Layer 4 of a small transformer language model trained on English Wikipedia (9 layers, counted from 0, width 96).
A neuron's activation on a vector x is quick GELU(weights . x + bias), where the dot is the dot product. Quick GELU of z is z times sigmoid(1.702 z).
The model reads these tokens: " In" "s" "pe" "ctor" " of" " Y" "ong" "zhou" "." " " "Meanwhile" "," " Yan" " D" "ing" " assassin" "ated" " the" " Administrator" " of" " J" "ing" "z" "ha" "o"

The vector x that enters this layer's MLP at each token. A number n stands for n times 0.0092.
0 " In": 49 3 -14 -154 -13 -99 67 36 -71 -21 36 51 77 32 40 75 189 7 48 -276 139 -35 45 152 49 175 -68 0 44 -16 -35 23 100 -46 -97 -51 25 -69 70 -47 -69 -56 -33 30 -76 94 86 -97 -36 351 -59 55 -49 70 -181 -98 -18 -57 144 49 -18 -20 95 -153 4 53 12 17 19 44 90 5 2 -66 -47 -96 245 -189 57 -74 -89 -153 34 -98 -27 -174 81 -105 4 -12 -10 223 -51 14 -127 10
1 "s": 41 -50 165 -102 13 -122 49 23 -105 5 165 -42 11 96 2 21 223 -57 10 -162 117 -42 -20 88 -65 154 -145 -16 45 48 -33 -6 126 0 62 -116 186 -67 43 -150 -106 -70 -61 118 -125 -79 92 -148 -74 333 12 115 -70 -82 -115 31 18 -35 102 189 62 -80 6 -231 -9 87 23 10 -77 12 109 52 -22 -28 -19 15 184 -47 135 -53 -12 -115 -41 17 -93 -179 36 -144 -49 -23 -14 94 -28 105 -120 -78
2 "pe": 61 -18 54 -1 -43 -106 18 -98 35 148 -20 -17 63 70 -18 -3 84 21 51 -197 93 -77 7 225 34 91 -112 13 -106 21 15 47 51 -80 66 5 288 61 44 -210 27 -83 -134 11 -66 85 26 -44 -15 318 -54 76 -2 -36 -47 165 43 55 79 24 -65 -15 -51 -104 -26 -33 -92 -57 -55 -223 148 -47 34 -124 23 195 160 -55 57 -24 1 -49 141 119 -140 -105 -27 -173 -52 1 -173 55 -55 101 -285 -86
3 "ctor": -19 114 121 -88 -120 -8 -23 -176 -85 16 49 84 35 369 -77 90 167 104 -59 -81 42 -75 -44 144 25 144 10 33 79 14 52 2 -44 -89 95 57 74 -65 101 -204 -62 -105 -155 47 76 207 110 -200 25 294 -34 -63 -1 -101 -106 -4 10 27 105 -20 -51 -138 213 113 -56 -9 -87 -4 13 -73 204 -140 -36 -191 -18 -59 66 -14 -28 -199 62 -39 131 -127 -70 -87 25 0 -42 87 -38 80 -11 54 -229 7
4 " of": 67 48 65 -62 -110 -69 -85 71 -186 -138 142 125 88 203 -45 1 232 -59 -43 -176 145 18 -9 141 29 186 -18 8 20 68 -13 115 68 12 -14 45 31 22 74 -102 -17 -80 -10 90 38 115 73 -41 17 294 -50 -9 -5 -11 -113 -146 48 63 74 -42 -43 -106 131 -1 -172 -105 34 47 131 -45 141 -200 11 -70 -89 -64 94 -78 2 -74 -77 -246 -30 -151 10 -86 52 -96 24 76 -74 168 68 2 -203 13
5 " Y": 116 29 120 5 -98 -121 54 84 1 -5 119 58 100 107 98 53 329 -68 -16 -239 135 -20 -19 29 -14 45 -79 89 14 120 -9 166 -13 -40 -6 7 68 -170 78 -23 -136 -72 -17 4 -258 77 48 -109 -19 214 55 -73 -54 55 -119 -24 45 -30 120 -115 11 92 84 47 -174 75 40 119 -39 -54 152 -95 -7 -228 -12 -158 91 -45 112 74 11 -152 -100 -200 -37 -124 -16 -129 14 -112 -59 215 -82 110 -144 9
6 "ong": 75 20 76 -185 -158 110 -32 15 14 42 -29 89 69 44 24 125 477 45 -78 -97 -22 -19 87 33 55 120 -79 65 25 -15 72 66 -86 29 67 -115 249 -245 -29 43 -120 -81 -35 -47 -289 -83 106 -165 -52 350 106 82 -25 -68 24 106 60 65 104 -39 -63 19 -33 94 -22 -1 -3 62 15 3 -9 -9 -119 -215 -114 -36 113 -63 37 -18 26 -136 -54 49 -130 -67 67 -101 9 44 -193 47 -199 -15 -57 92
7 "zhou": 64 115 126 -187 -16 75 -83 94 -236 -9 15 128 121 89 10 34 224 0 -25 -89 31 14 0 107 -1 95 -87 125 78 47 -85 155 -41 -44 188 -155 140 -261 30 49 -78 -160 3 -53 -105 88 68 -191 -90 211 100 -14 -45 -84 -39 115 -64 68 121 57 -19 -7 20 67 -61 9 15 3 96 60 98 -80 -140 -329 -103 -73 194 -81 114 -110 22 -104 -60 -42 -100 -65 121 -43 159 -79 -161 97 -133 94 -252 26
8 ".": 74 83 117 -92 -101 -102 -25 5 -112 -18 37 89 32 78 -4 30 258 37 -28 -223 164 -72 46 19 87 231 25 83 40 7 -55 160 62 -2 42 -23 8 -17 47 -27 -65 -122 -48 78 35 81 93 -114 5 213 -81 -109 -57 45 -38 -93 -81 -21 96 -55 -83 -116 80 -74 -57 -54 105 5 151 1 164 -61 -29 -93 -162 17 256 -91 -30 -56 -11 -153 -103 -139 -48 -115 159 -37 35 33 -128 206 100 92 -214 -106
9 " ": 35 82 42 -23 -159 -81 48 -14 -16 -53 204 115 51 103 -9 10 309 -68 11 -147 170 27 82 83 -37 235 -43 98 -6 57 26 137 49 31 37 -71 -3 -35 30 -85 -70 -116 -95 35 -114 121 144 53 -37 173 -114 -111 28 -81 -64 -181 -1 -2 226 -46 -91 -86 139 -69 -69 16 68 -16 85 -86 12 -91 30 -121 -155 -61 96 -11 -60 -67 38 -171 -94 -78 -182 -11 35 -6 -74 -17 -30 261 34 57 -149 11
10 "Meanwhile": 96 183 140 -106 -122 -143 -3 -74 -83 -90 122 125 -12 234 52 3 155 35 -28 -248 244 30 71 44 170 202 -136 72 55 40 25 187 18 25 1 -79 31 -113 119 -1 -150 -71 -33 -16 -67 61 26 76 -69 158 -74 -68 27 41 -85 -118 -84 124 64 -10 -142 5 47 -24 -104 42 73 -78 181 17 32 -115 -16 -117 -73 -89 85 -79 40 6 20 -172 -121 -65 -121 -52 68 -84 46 -62 -182 158 3 75 -63 -28
11 ",": 118 73 139 -91 -121 -119 31 -72 -78 20 -11 16 -34 -30 25 54 314 14 -47 -129 286 24 69 -17 101 187 -13 85 3 37 85 215 76 14 39 -37 12 15 59 -54 -102 -106 -32 3 -49 137 22 -10 -65 155 -127 -52 -45 -29 -100 -208 -33 5 5 -91 -70 -99 67 -11 -78 -1 25 57 144 21 96 -101 34 -110 -143 -49 189 -63 56 -96 -99 -138 -69 -80 -34 -80 148 -41 -16 -9 -60 181 67 99 -110 -23
12 " Yan": 92 104 88 -25 -125 -96 -3 92 -11 -4 22 116 14 76 82 153 345 15 -25 -98 156 -13 112 -27 111 131 -73 82 38 -17 -85 271 -84 -22 41 -161 142 -178 45 7 -133 -115 -55 2 -207 111 56 -91 -31 220 -2 -70 -57 -47 -116 -26 -41 45 87 -63 -39 73 75 85 -137 79 112 65 69 -74 -25 -105 -55 -156 -57 -78 146 -26 129 -4 -86 -149 -163 -131 -211 -142 -54 -26 63 -11 -65 82 -35 174 -87 41
13 " D": 103 -56 35 53 -81 -101 100 140 13 60 72 97 84 97 30 69 277 -2 -68 15 -1 -51 -36 -72 -111 143 63 144 -8 -112 3 147 -77 -29 -14 -111 138 23 91 68 -277 -180 26 -24 -274 148 64 -107 23 265 -34 82 18 11 -39 -39 56 77 208 -50 -70 -68 36 142 -32 -3 5 -10 99 -81 17 -68 -29 -128 -17 -161 48 -65 103 -83 -30 -162 -123 -80 -79 -196 114 68 99 -9 -211 244 -102 -7 -162 -10
14 "ing": 152 -38 66 -99 -144 36 -11 7 -62 92 32 219 101 161 10 68 133 -39 -38 -33 75 -32 69 174 73 238 -80 75 96 -14 42 185 -79 120 -19 -96 63 -103 65 -9 -121 -138 11 -58 -255 -2 93 89 -103 326 -14 8 -94 -9 110 43 -44 231 -44 -53 118 -117 81 68 -38 -114 -55 -47 -115 -64 -18 -11 -3 -151 21 -88 -5 22 50 -96 67 -128 -18 -54 -139 -59 10 -57 32 -62 -153 67 -343 73 -161 56
15 " assassin": 149 121 170 -171 -16 -40 -24 -93 -126 -94 80 42 -17 259 34 80 148 52 14 -105 114 -38 73 206 156 129 16 111 92 123 -92 101 -129 0 103 -104 98 -177 54 3 -144 -150 -86 3 -25 152 35 -94 -21 133 -134 69 -65 -29 -149 -33 65 -47 65 -118 -179 -27 62 154 -49 8 -78 -51 85 -86 203 -20 -45 -245 -10 -9 29 -25 48 -11 104 -222 -79 -29 -55 -199 17 -57 153 17 -191 174 -17 87 -194 -7
16 "ated": 116 67 40 -124 -117 16 -126 -55 -191 -76 8 110 74 205 -57 118 246 -18 -61 -102 159 -8 56 123 78 210 18 48 67 129 91 197 -29 45 10 -32 -10 -9 121 -26 -122 -158 -11 114 7 127 -99 -137 -31 171 -135 -54 7 -83 -114 -124 107 87 118 -84 -130 22 110 61 -51 19 23 -65 178 21 5 -190 57 -123 -84 -84 68 -96 113 -152 -48 -181 -69 -23 40 -102 78 -5 -41 -34 -170 134 18 26 -156 40
17 " the": 117 50 83 -45 -96 -76 -62 -33 -71 -132 107 99 44 99 38 29 196 -38 -19 -158 239 115 40 18 81 177 -29 131 -10 81 -28 179 27 55 -96 -78 82 -29 24 -20 -146 -85 -36 64 55 194 -19 -51 -90 299 19 -26 -64 30 -116 -239 -12 -20 79 -105 -99 -133 131 -56 -32 20 55 17 50 89 67 -120 10 -156 -79 -53 124 -31 8 -60 -38 -171 -128 -52 0 -32 91 9 11 -12 -122 144 26 28 -181 -25
18 " Administrator": 97 86 59 -52 -115 -69 -31 -6 -90 69 4 112 -51 195 -13 55 208 163 -46 -114 108 38 -47 131 47 195 -63 157 91 87 16 66 -31 24 -33 -78 195 -123 169 -80 -163 -188 -112 -19 -63 23 58 -81 -72 227 -53 25 -121 -83 -133 -98 16 72 136 -157 -154 -7 127 -23 32 -52 26 15 145 -66 129 -247 57 -176 34 -28 67 48 95 -125 -114 -5 -32 -210 -129 -15 -1 -71 129 -86 -18 218 -13 -2 -80 104
19 " of": 68 61 70 -51 -112 -38 -73 116 -163 -119 110 172 93 195 -73 -35 224 -46 -13 -110 137 -35 5 156 90 183 -2 35 24 67 -6 117 90 20 -50 12 66 38 77 -102 -17 -85 -37 41 -40 109 30 -70 25 272 -71 24 -18 5 -95 -120 53 117 51 -14 -16 -130 111 10 -178 -84 -67 53 128 -10 85 -187 70 -77 -100 -121 145 -79 50 -139 -142 -196 -47 -170 -15 -65 -16 -119 29 49 -115 196 40 24 -188 83
20 " J": 108 95 94 30 -139 -170 34 104 7 -73 177 65 38 111 122 35 253 -23 -25 -179 122 -47 -45 8 6 135 14 94 29 42 21 188 11 -68 9 -12 137 -151 -40 -57 -184 -93 -38 -41 -212 80 169 -146 8 233 48 3 -21 57 -66 -38 55 -75 206 36 70 64 48 28 -140 38 31 86 -50 -54 126 -162 -31 -126 -26 -149 54 -50 112 3 -81 -129 -105 -140 -104 -97 24 -112 7 -151 -58 251 -59 43 -215 -42
21 "ing": 140 -45 181 -184 -143 2 84 64 -38 7 17 143 16 127 77 119 343 126 -64 -127 9 13 73 124 12 293 -23 91 5 -37 34 163 -124 97 36 9 254 -124 8 34 -10 -71 26 -76 -289 -86 94 -96 -108 285 31 -51 -76 58 -18 10 27 97 42 22 39 -34 -12 -45 -104 -87 -6 64 -42 -70 -11 -20 -57 -181 -75 -2 123 2 39 21 -25 -126 30 27 -179 -80 -10 -146 13 -83 -171 11 -281 33 -84 -15
22 "z": 101 28 274 -110 -113 -45 -40 7 -177 21 5 24 52 64 98 48 203 64 11 -148 36 -63 137 -11 -17 122 13 202 -50 -24 -68 153 -52 -105 197 -10 172 -65 -57 -17 -125 -143 -85 -12 -187 20 85 -116 -101 264 58 29 26 -1 50 171 70 -1 130 -28 44 -36 66 41 -123 -2 -34 -4 202 19 122 -23 -143 -266 -23 -43 112 -81 24 14 7 -182 5 -9 -9 -140 24 38 41 -78 -118 67 -195 123 -323 -123
23 "ha": 97 8 164 -162 -39 -40 75 -49 -38 -2 94 154 94 105 -16 91 293 -4 29 -203 157 52 46 24 47 130 -1 159 -88 15 -50 245 -143 -35 80 -37 77 -23 78 -57 -61 -80 -109 1 -219 111 59 -161 -54 151 64 -23 19 -56 -13 121 3 78 42 -101 40 5 32 51 27 -122 25 -11 161 -13 148 -147 -94 -321 -150 5 102 -151 65 -21 57 -133 4 54 -128 -133 32 -20 102 -172 -250 -9 -71 92 -140 -16
24 "o": 112 48 168 -131 -134 24 18 -104 -27 -5 15 145 137 113 -69 120 354 51 46 -148 47 54 94 -67 37 59 -43 14 -54 -55 -17 252 -10 75 129 -73 83 -71 58 -72 -45 -151 -67 -69 -196 155 176 -225 26 287 -5 39 9 -51 -37 46 36 63 85 -71 -70 -55 97 56 -20 -79 102 -12 99 3 159 -182 -100 -192 -79 -124 62 -154 -45 -174 52 -74 -37 66 -56 -222 -1 56 76 -5 -86 -100 0 -1 -81 29

Each question shows the input weights of one neuron of the MLP. A number n stands for n times 0.0045.

n319 (bias -0.129): -33 -35 -18 1 25 35 -162 3 -16 -52 51 -95 38 38 9 15 -15 14 39 14 0 -55 14 -22 41 -6 -24 31 14 -12 26 33 -22 -39 -81 14 -86 6 14 94 71 59 -21 94 37 -37 7 -23 63 45 74 0 1 -23 43 -5 -51 54 -10 40 15 -17 -42 17 -54 20 -115 -72 16 7 10 -5 70 66 3 -8 28 -4 -28 27 -43 -88 25 -84 79 66 -8 120 -38 33 -22 65 38 -16 16 -10
It fires most on token 19 " of"

n87 (bias -0.263): -37 -17 -9 72 -35 67 62 -55 99 -57 -77 -20 -82 11 88 -12 -66 -25 72 17 -14 -46 -33 1 92 37 -69 -26 139 -108 150 -122 121 37 -63 12 -56 -71 109 -60 135 39 12 83 2 -123 76 3 -117 102 -60 -26 -66 20 -28 -35 -59 24 6 -16 108 -66 10 -7 -117 46 -33 -84 -11 -49 -4 61 28 12 -101 139 -30 92 -54 57 83 -82 -17 9 -7 44 81 -79 -28 -38 20 6 -23 -21 54 13
Its three highest activations, in order, are on tokens 14 "ing", 1 "s", 21 "ing"

n52 (bias -0.277): -5 15 -141 -7 -64 55 3 91 35 59 -11 6 -132 102 64 -145 1 -27 -91 78 19 73 8 70 38 -55 12 -46 49 -8 -21 -27 -67 -11 87 22 48 59 -47 -48 -29 26 53 17 66 -28 14 -58 -8 40 27 6 38 71 -15 -22 14 -17 -53 -135 -139 157 -44 -21 92 -22 -111 -1 57 79 -65 -17 -27 -52 72 -3 -22 -10 45 11 -96 -77 -11 73 -63 -20 49 92 -10 -2 0 11 43 66 52 89
Its two highest activations, in order, are on tokens 18 " Administrator", 16 "ated"

n126 (bias -0.182): 23 -13 24 -43 35 -51 74 -22 -39 21 -77 -29 -40 -127 12 -36 70 -24 56 27 -72 77 -105 -27 -69 -4 -30 49 19 -48 -54 -19 3 -73 -76 48 104 -36 -27 13 108 -12 52 -72 25 88 23 -3 -40 5 -28 98 -53 18 -14 -46 43 45 11 80 -2 47 -9 -52 49 43 -28 134 40 -15 33 20 -10 97 -42 18 -110 36 -71 -24 -49 72 27 -6 19 -69 -157 -8 78 -59 -27 -51 -102 -19 -20 59
It fires most on token 21 "ing"

n297 (bias -0.180): 93 6 -109 102 90 60 66 -56 10 -69 96 -21 36 23 -96 -27 -3 108 -65 -127 81 -42 -47 -53 5 54 155 -54 65 7 9 -37 43 -14 27 106 -51 32 -66 37 39 -10 -22 -44 69 -41 49 18 66 141 38 -12 -2 115 -99 76 -100 -37 -49 -57 -33 73 -48 -24 -49 -130 -32 -38 0 84 38 -48 -168 49 -74 44 3 -31 34 40 53 -9 -43 -80 74 -62 131 -61 -108 53 106 -66 93 -4 81 -49
On which token does it fire most, and how strongly? 8 ".", at about 3.6

n318 (bias -0.142): -67 -10 47 31 163 -14 -82 65 -51 89 -55 34 0 -32 -46 -15 -53 -63 58 -50 -27 -39 107 16 -49 -58 92 7 -30 -31 30 25 84 -21 9 46 -95 79 26 4 -19 56 49 -77 -19 6 -95 42 -116 -6 -132 -38 -17 -22 116 -107 -51 -80 -44 33 0 -50 7 38 25 0 -10 14 99 -69 -44 -24 -120 -67 48 60 28 -48 115 -26 64 -22 53 -57 28 -37 82 -34 -2 5 -59 4 27 33 4 -24
Its three highest activations, in order, are on tokens 11 ",", 8 ".", 22 "z"

n12 (bias -0.218): 63 -15 28 51 -59 114 44 -1 108 4 -126 -12 -110 29 50 10 -7 3 -43 31 9 -25 51 -63 61 -57 25 -188 20 -19 -134 63 -136 28 -35 26 90 -24 -103 52 -94 21 -131 7 35 -15 18 93 18 51 2 -91 16 38 1 -107 -34 93 -14 54 47 21 3 -115 -66 -132 128 76 -29 58 27 102 16 56 -62 43 -63 -45 150 -145 30 -21 28 -135 83 111 -9 -86 -1 78 14 -148 38 -48 21 63
Its two highest activations, in order, are on tokens 12 " Yan", 21 "ing"

n53 (bias -0.128): -41 -13 -44 4 90 -103 -32 6 -43 -16 -38 21 -85 -54 -12 -65 -77 -47 -62 -66 2 82 58 -41 31 -136 -16 81 -78 -10 42 58 39 -31 30 -30 -43 55 39 -4 3 107 47 0 -17 16 25 -5 -89 -25 -25 -63 12 -8 8 -19 -56 67 35 33 42 -7 -37 28 81 -27 76 56 71 -80 -29 -32 9 -109 -37 -81 19 -20 -17 127 93 17 58 102 37 43 20 81 -49 -25 -46 17 0 16 -48 -2
It fires most on token 23 "ha"

n309 (bias -0.106): -57 -42 -11 74 7 -2 6 -18 -73 24 19 -2 6 0 27 -10 -87 -41 -44 129 -68 23 -37 -12 4 25 63 -17 1 -6 -90 -19 72 -4 -47 -56 -106 -35 4 -3 23 34 -30 7 -10 -1 -56 -27 -31 93 33 11 -24 -7 43 -32 -25 95 -39 -60 -53 -10 10 20 -12 5 -38 4 67 154 -75 0 -25 -3 53 4 -20 -27 102 -120 48 22 -80 0 -29 69 91 -65 -2 38 -35 53 -22 31 -36 24
On which token does it fire most, and how strongly? 14 "ing", at about 1.5

n205 (bias -0.120): -24 87 -79 -57 38 -2 10 -82 24 99 -7 17 65 12 15 -13 1 -12 -49 43 -19 116 -31 -60 -118 6 -19 -90 -13 5 87 37 -161 -117 -85 7 -16 -83 13 -19 -11 24 22 0 86 13 -2 3 -5 -36 41 -91 35 -49 -9 -60 59 -3 -32 72 -99 -97 -77 8 -77 33 -46 83 137 79 -27 -29 104 84 -7 94 -31 32 -36 9 -21 -12 31 -30 80 12 26 14 16 -16 57 24 -5 -5 -32 15
It fires most on token 16 "ated"

n17 (bias -0.096): 51 22 -10 -18 -8 11 -134 28 -35 151 -13 75 -68 -54 49 -53 56 -3 18 -37 -38 55 -95 -122 -97 50 84 -75 -18 10 21 5 27 -88 0 65 -90 -29 13 89 67 -77 1 51 78 24 66 -33 -28 -85 3 44 -44 -53 85 28 -25 90 115 51 -2 40 27 -83 5 38 -180 -97 -9 -58 14 -48 147 -88 -52 114 -44 -66 -2 -3 -56 -7 119 -81 117 -4 -24 -73 -21 -109 16 -33 -34 -26 126 9
On which token does it fire most, and how strongly? 18 " Administrator", at about 0.18

n5 (bias -0.305): 47 79 -64 53 -26 -19 95 18 -3 -12 -56 -25 -71 -133 29 14 41 -34 4 54 -8 33 -49 -21 143 -51 54 24 35 -63 -69 -6 52 -13 -71 -18 -8 13 -25 54 43 8 -76 -78 4 9 -3 45 -29 9 18 19 -41 -76 -98 -49 -65 -50 -33 -77 45 70 -49 -27 -93 123 45 76 38 51 -28 -69 37 28 -1 7 18 96 39 73 -152 11 -18 -37 -39 36 9 31 -22 70 -28 26 40 -38 -19 27
On which token does it fire most, and how strongly? 12 " Yan", at about 2.8

n348 (bias -0.208): -82 48 53 48 74 -19 -11 13 -9 70 8 11 85 -28 8 30 13 -27 33 -46 3 -12 -35 88 70 -2 63 86 -128 -52 -12 -71 -24 49 -4 32 27 2 66 57 -45 23 36 0 91 -54 -15 72 77 -21 -27 7 -62 -49 -89 -104 39 8 37 -58 2 11 -50 -24 29 40 -80 36 22 22 -60 -19 -80 -11 5 63 -127 -11 -41 -39 -58 2 41 -40 53 -6 74 -59 -17 -51 14 -66 -33 58 21 68
It fires most on token 18 " Administrator"

n234 (bias -0.312): -113 173 -99 -53 -29 92 104 -49 100 11 -26 5 -47 -73 49 -39 -12 49 -103 -27 -6 -39 -93 -159 6 115 -9 -127 -36 -64 -176 10 69 12 135 19 -40 -33 -104 -21 0 -8 49 -27 81 21 -28 55 4 8 -188 -78 7 -39 69 -38 -17 -2 18 -41 100 -17 -42 -97 -100 11 26 -118 127 -12 114 -20 76 73 -56 106 43 85 92 8 22 -164 67 -34 -128 -12 177 125 -70 219 45 -83 34 31 94 -11
It fires most on token 8 "."

n11 (bias -0.349): -12 -106 -81 -9 -13 -46 -60 4 7 -12 10 -50 24 73 -29 48 -113 115 57 36 -9 -89 -15 36 42 -35 59 7 155 -11 -109 -33 9 119 120 -125 12 -33 43 63 27 39 18 -53 26 -62 59 66 54 -116 -44 -42 -77 96 -52 -172 40 15 -17 -31 -7 -76 21 33 70 -28 18 -24 -2 -34 48 73 -19 -18 -67 -74 -9 -37 -10 54 66 67 74 39 8 -97 120 4 5 -21 -30 50 70 13 -74 -37
Its two highest activations, in order, are on tokens 15 " assassin", 8 "."

n8 (bias -0.131): -66 -44 48 62 60 88 122 53 -27 -3 -73 38 5 -7 59 38 -36 37 38 -34 19 33 -6 -21 26 -82 19 37 19 -36 -69 59 -59 -55 -36 45 -52 -4 39 -47 -6 -112 -74 16 66 40 17 86 -14 8 -63 36 62 79 69 21 -18 -105 11 -37 -47 -3 -66 -11 6 -97 15 42 1 -53 22 -10 -43 -3 12 15 -57 15 -45 122 26 -23 -33 -30 -5 -34 94 75 69 -9 44 53 -78 -66 -4 -7
Its three highest activations, in order, are on tokens 13 " D", 22 "z", 15 " assassin"

n146 (bias -0.146): 30 -123 -48 138 -18 -35 34 2 -74 -31 4 -49 53 17 -78 10 54 -37 28 51 6 37 -12 -29 -87 -11 -8 -37 -136 22 -46 -13 70 -1 116 66 -27 90 -1 -66 -6 102 1 -111 12 -26 76 70 18 -76 -59 37 1 -72 -2 -84 46 12 -96 -48 83 -59 20 10 64 -59 -5 60 -70 -13 59 4 86 -53 -30 -115 51 31 86 -63 -6 -33 -52 68 111 19 5 5 52 -31 -2 49 -4 -57 -12 -57
On which token does it fire most, and how strongly? 19 " of", at about 0.8

n18 (bias -0.131): 38 58 -66 138 33 70 8 47 -13 57 -62 46 -79 -56 -80 -39 -12 10 2 -33 -97 24 83 -31 -36 -46 112 49 20 57 -18 40 29 -53 3 15 -53 68 -3 23 8 -116 59 -79 113 -29 4 5 15 20 -84 -77 -71 91 83 -1 41 -60 57 16 -68 136 -53 -56 38 -29 2 -86 71 106 4 -72 129 -129 10 -7 59 -1 -103 -21 -86 57 33 -128 27 13 31 2 -34 -126 -48 -150 -80 26 2 -3
On which token does it fire most, and how strongly? 18 " Administrator", at about 0.4

n327 (bias -0.168): -19 66 -25 61 87 -134 -79 -62 5 33 0 -68 -16 -55 41 -110 -60 -34 -54 -45 9 125 117 74 -33 80 103 46 -40 -32 16 31 -90 41 66 -27 -86 0 -2 -38 47 -5 82 60 -3 -11 -145 5 76 53 -30 -170 -42 -30 42 0 -106 -14 70 88 -25 -44 -28 -107 43 51 -7 43 -82 74 -122 1 -12 0 39 10 -14 -94 1 -5 -41 5 20 87 18 28 -22 -109 48 -23 136 16 -92 -28 15 -32
It fires most on token 0 " In"

n149 (bias -0.117): -112 -56 -43 -28 -11 -39 -49 -62 44 -28 72 -39 80 -31 20 69 34 -73 71 27 34 28 49 -28 -40 70 -41 -61 23 -94 -37 -67 -19 69 19 -19 -76 -79 31 -30 -80 17 14 63 -92 -45 -38 29 -15 -28 19 35 73 20 14 137 -55 -43 -116 -7 26 5 3 17 -109 -9 13 -43 -10 -67 -19 115 71 58 45 134 -97 78 91 -34 6 68 -12 -19 35 -60 -53 17 -5 -45 63 -11 -22 92 30 62
On which token does it fire most, and how strongly? 14 "ing", at about 0.64

n129 (bias -0.244): -122 -38 -80 -5 100 60 -17 -13 38 45 -4 -52 -98 27 59 -154 10 60 -18 -65 63 -30 -63 27 58 44 71 -14 -14 -54 -125 29 4 98 -82 135 -40 46 -44 -4 111 4 -47 85 65 41 -36 -45 21 -21 -66 -14 -78 -13 33 0 -68 -30 21 50 126 56 97 22 -90 -33 -67 128 3 17 62 -5 -23 28 -26 94 -39 54 -2 31 14 -13 -48 -23 -11 -67 169 -51 48 90 16 -20 50 -97 -81 -44
Its two highest activations, in order, are on tokens 8 ".", 4 " of"

n93 (bias -0.208): 0 114 -124 -113 -76 -34 -15 -66 41 24 42 -1 89 -10 36 27 -51 -21 74 86 -38 23 106 7 86 26 16 35 -68 -25 -120 -20 -40 17 23 12 -63 23 -8 50 -37 3 -110 64 63 -106 28 -7 -49 -66 6 34 141 53 -48 -74 -39 -82 -62 -48 178 -40 -30 53 -2 -31 72 -92 -43 4 69 -118 49 -50 116 8 -76 -28 31 -36 -13 -29 30 89 59 38 -63 27 28 1 -25 106 -34 -64 -35 76
It fires most on token 15 " assassin"

n96 (bias -0.222): 72 -18 -29 1 25 96 -1 -8 56 -64 -64 12 51 -48 33 18 -16 34 -44 7 -26 -128 101 15 -12 -22 26 13 -1 -69 -56 -7 -5 69 -35 -25 22 122 -9 8 -11 -8 -49 48 -19 -31 -2 -15 -41 49 44 43 -132 34 78 -52 -86 44 55 48 20 -49 -21 23 1 -37 125 -11 63 136 -6 -90 -25 -17 123 -35 -5 -44 10 -53 -45 70 61 104 -6 -60 5 -54 85 -72 -14 -39 -54 -16 28 5
It fires most on token 24 "o"

n288 (bias -0.162): -16 127 -77 1 63 99 -2 80 8 -179 -43 -61 -108 -76 -54 11 32 43 41 -59 61 -18 -13 -23 -53 5 -2 9 1 -72 53 -75 -17 42 46 -33 62 -5 67 19 52 70 -76 1 -8 -66 -40 43 -44 56 20 -12 12 18 -41 -41 -88 43 -48 12 -121 2 -34 52 23 -56 6 112 113 49 -59 6 -7 -52 42 -15 11 -29 51 21 -30 92 -84 107 116 -35 21 -71 69 8 33 22 -23 34 45 -82
It fires most on token 6 "ong"

n196 (bias -0.163): 40 -9 26 -10 -80 21 41 -29 17 77 -31 2 19 -14 14 79 -17 35 4 -2 -27 -28 -53 -25 70 -50 -35 8 20 35 44 -16 -125 30 -83 30 -26 61 -84 -4 21 25 20 27 80 -57 33 16 122 47 95 -23 -91 123 -70 -56 77 -57 -48 97 -34 140 -32 61 -60 60 -46 -38 -31 85 -74 -91 62 54 -59 -57 -30 -95 35 -38 -45 147 -12 -107 -29 -1 17 110 86 12 -63 -94 -31 118 -128 -3
Its two highest activations, in order, are on tokens 20 " J", 12 " Yan"

n271 (bias -0.131): -110 -46 80 16 44 17 37 -54 -63 56 -30 31 -45 -32 14 29 -12 69 -31 22 -28 26 38 -80 -3 -45 100 -6 62 -52 -56 33 66 -25 6 -6 9 -22 32 -34 162 -15 19 -71 21 25 36 5 -81 21 82 32 -22 -54 -8 -35 -7 -66 30 -76 -48 49 -23 18 14 -11 -3 -2 42 150 -1 27 -67 -60 81 30 -24 -19 4 -77 -15 42 -37 14 36 35 -2 18 15 11 -24 51 44 15 -12 31
Its three highest activations, in order, are on tokens 7 "zhou", 24 "o", 22 "z"

n66 (bias -0.267): -66 -21 -92 28 -5 -46 16 -17 -10 -81 138 -89 -74 3 44 -26 111 60 -48 72 -14 88 24 32 58 -59 -16 -68 25 -31 -126 -36 52 36 91 72 -31 -67 55 -76 53 9 65 -27 -104 -26 -76 -57 -3 4 -83 -22 18 52 -65 -10 148 71 12 29 42 55 -80 44 45 -15 -122 9 70 129 -31 -54 -8 10 -41 92 -11 6 -34 -74 -22 -128 -55 -13 53 -70 37 90 52 26 31 -89 -10 63 97 26
It fires most on token 24 "o"

n167 (bias -0.093): 33 -12 -67 51 -69 14 102 -51 89 41 61 37 -26 -92 -35 56 95 -28 -115 23 -19 9 15 -95 32 21 16 -32 -67 8 -166 -13 -33 -2 -25 99 -65 79 63 -47 63 103 -99 -73 28 2 8 -16 -84 13 117 60 -59 -3 -56 -40 -18 2 67 -60 -152 81 -54 26 31 -27 -71 39 36 69 -53 38 -82 57 92 -52 20 99 -59 -3 32 81 -67 -53 -22 -120 30 -19 1 133 -25 4 -119 -61 77 5
Its two highest activations, in order, are on tokens 6 "ong", 13 " D"

n246 (bias -0.051): 72 -20 2 39 -10 32 -46 15 -45 24 -59 -36 4 3 7 -20 -16 -8 -67 11 -38 44 -59 45 31 10 10 44 100 -45 -104 11 -48 -38 21 144 31 55 16 -37 -5 -34 20 -91 -1 85 12 -79 118 54 56 -117 47 16 -9 -31 39 93 -75 86 -14 126 12 -51 60 -50 -49 -2 -34 88 -25 46 6 20 17 -122 14 -148 18 27 72 -79 -45 -15 -23 4 -108 40 89 51 32 -50 25 -39 35 -48
It fires most on token 24 "o"

n188 (bias -0.388): -42 110 -65 113 23 47 105 28 111 -41 2 -15 -8 -51 77 72 81 100 29 -26 -37 69 -79 -63 51 34 -49 -5 -35 -32 44 -43 32 7 66 -40 -118 62 -54 -139 22 2 30 -28 -27 -106 -65 23 -37 44 36 16 -73 -3 44 55 15 -48 -15 -29 19 27 87 -45 -59 44 -88 66 128 -28 15 147 -193 -22 30 -64 23 -41 -105 -32 124 -30 174 15 21 -17 -181 -33 50 -26 -3 -173 75 -41 -27 -47
On which token does it fire most, and how strongly? 24 "o", at about 1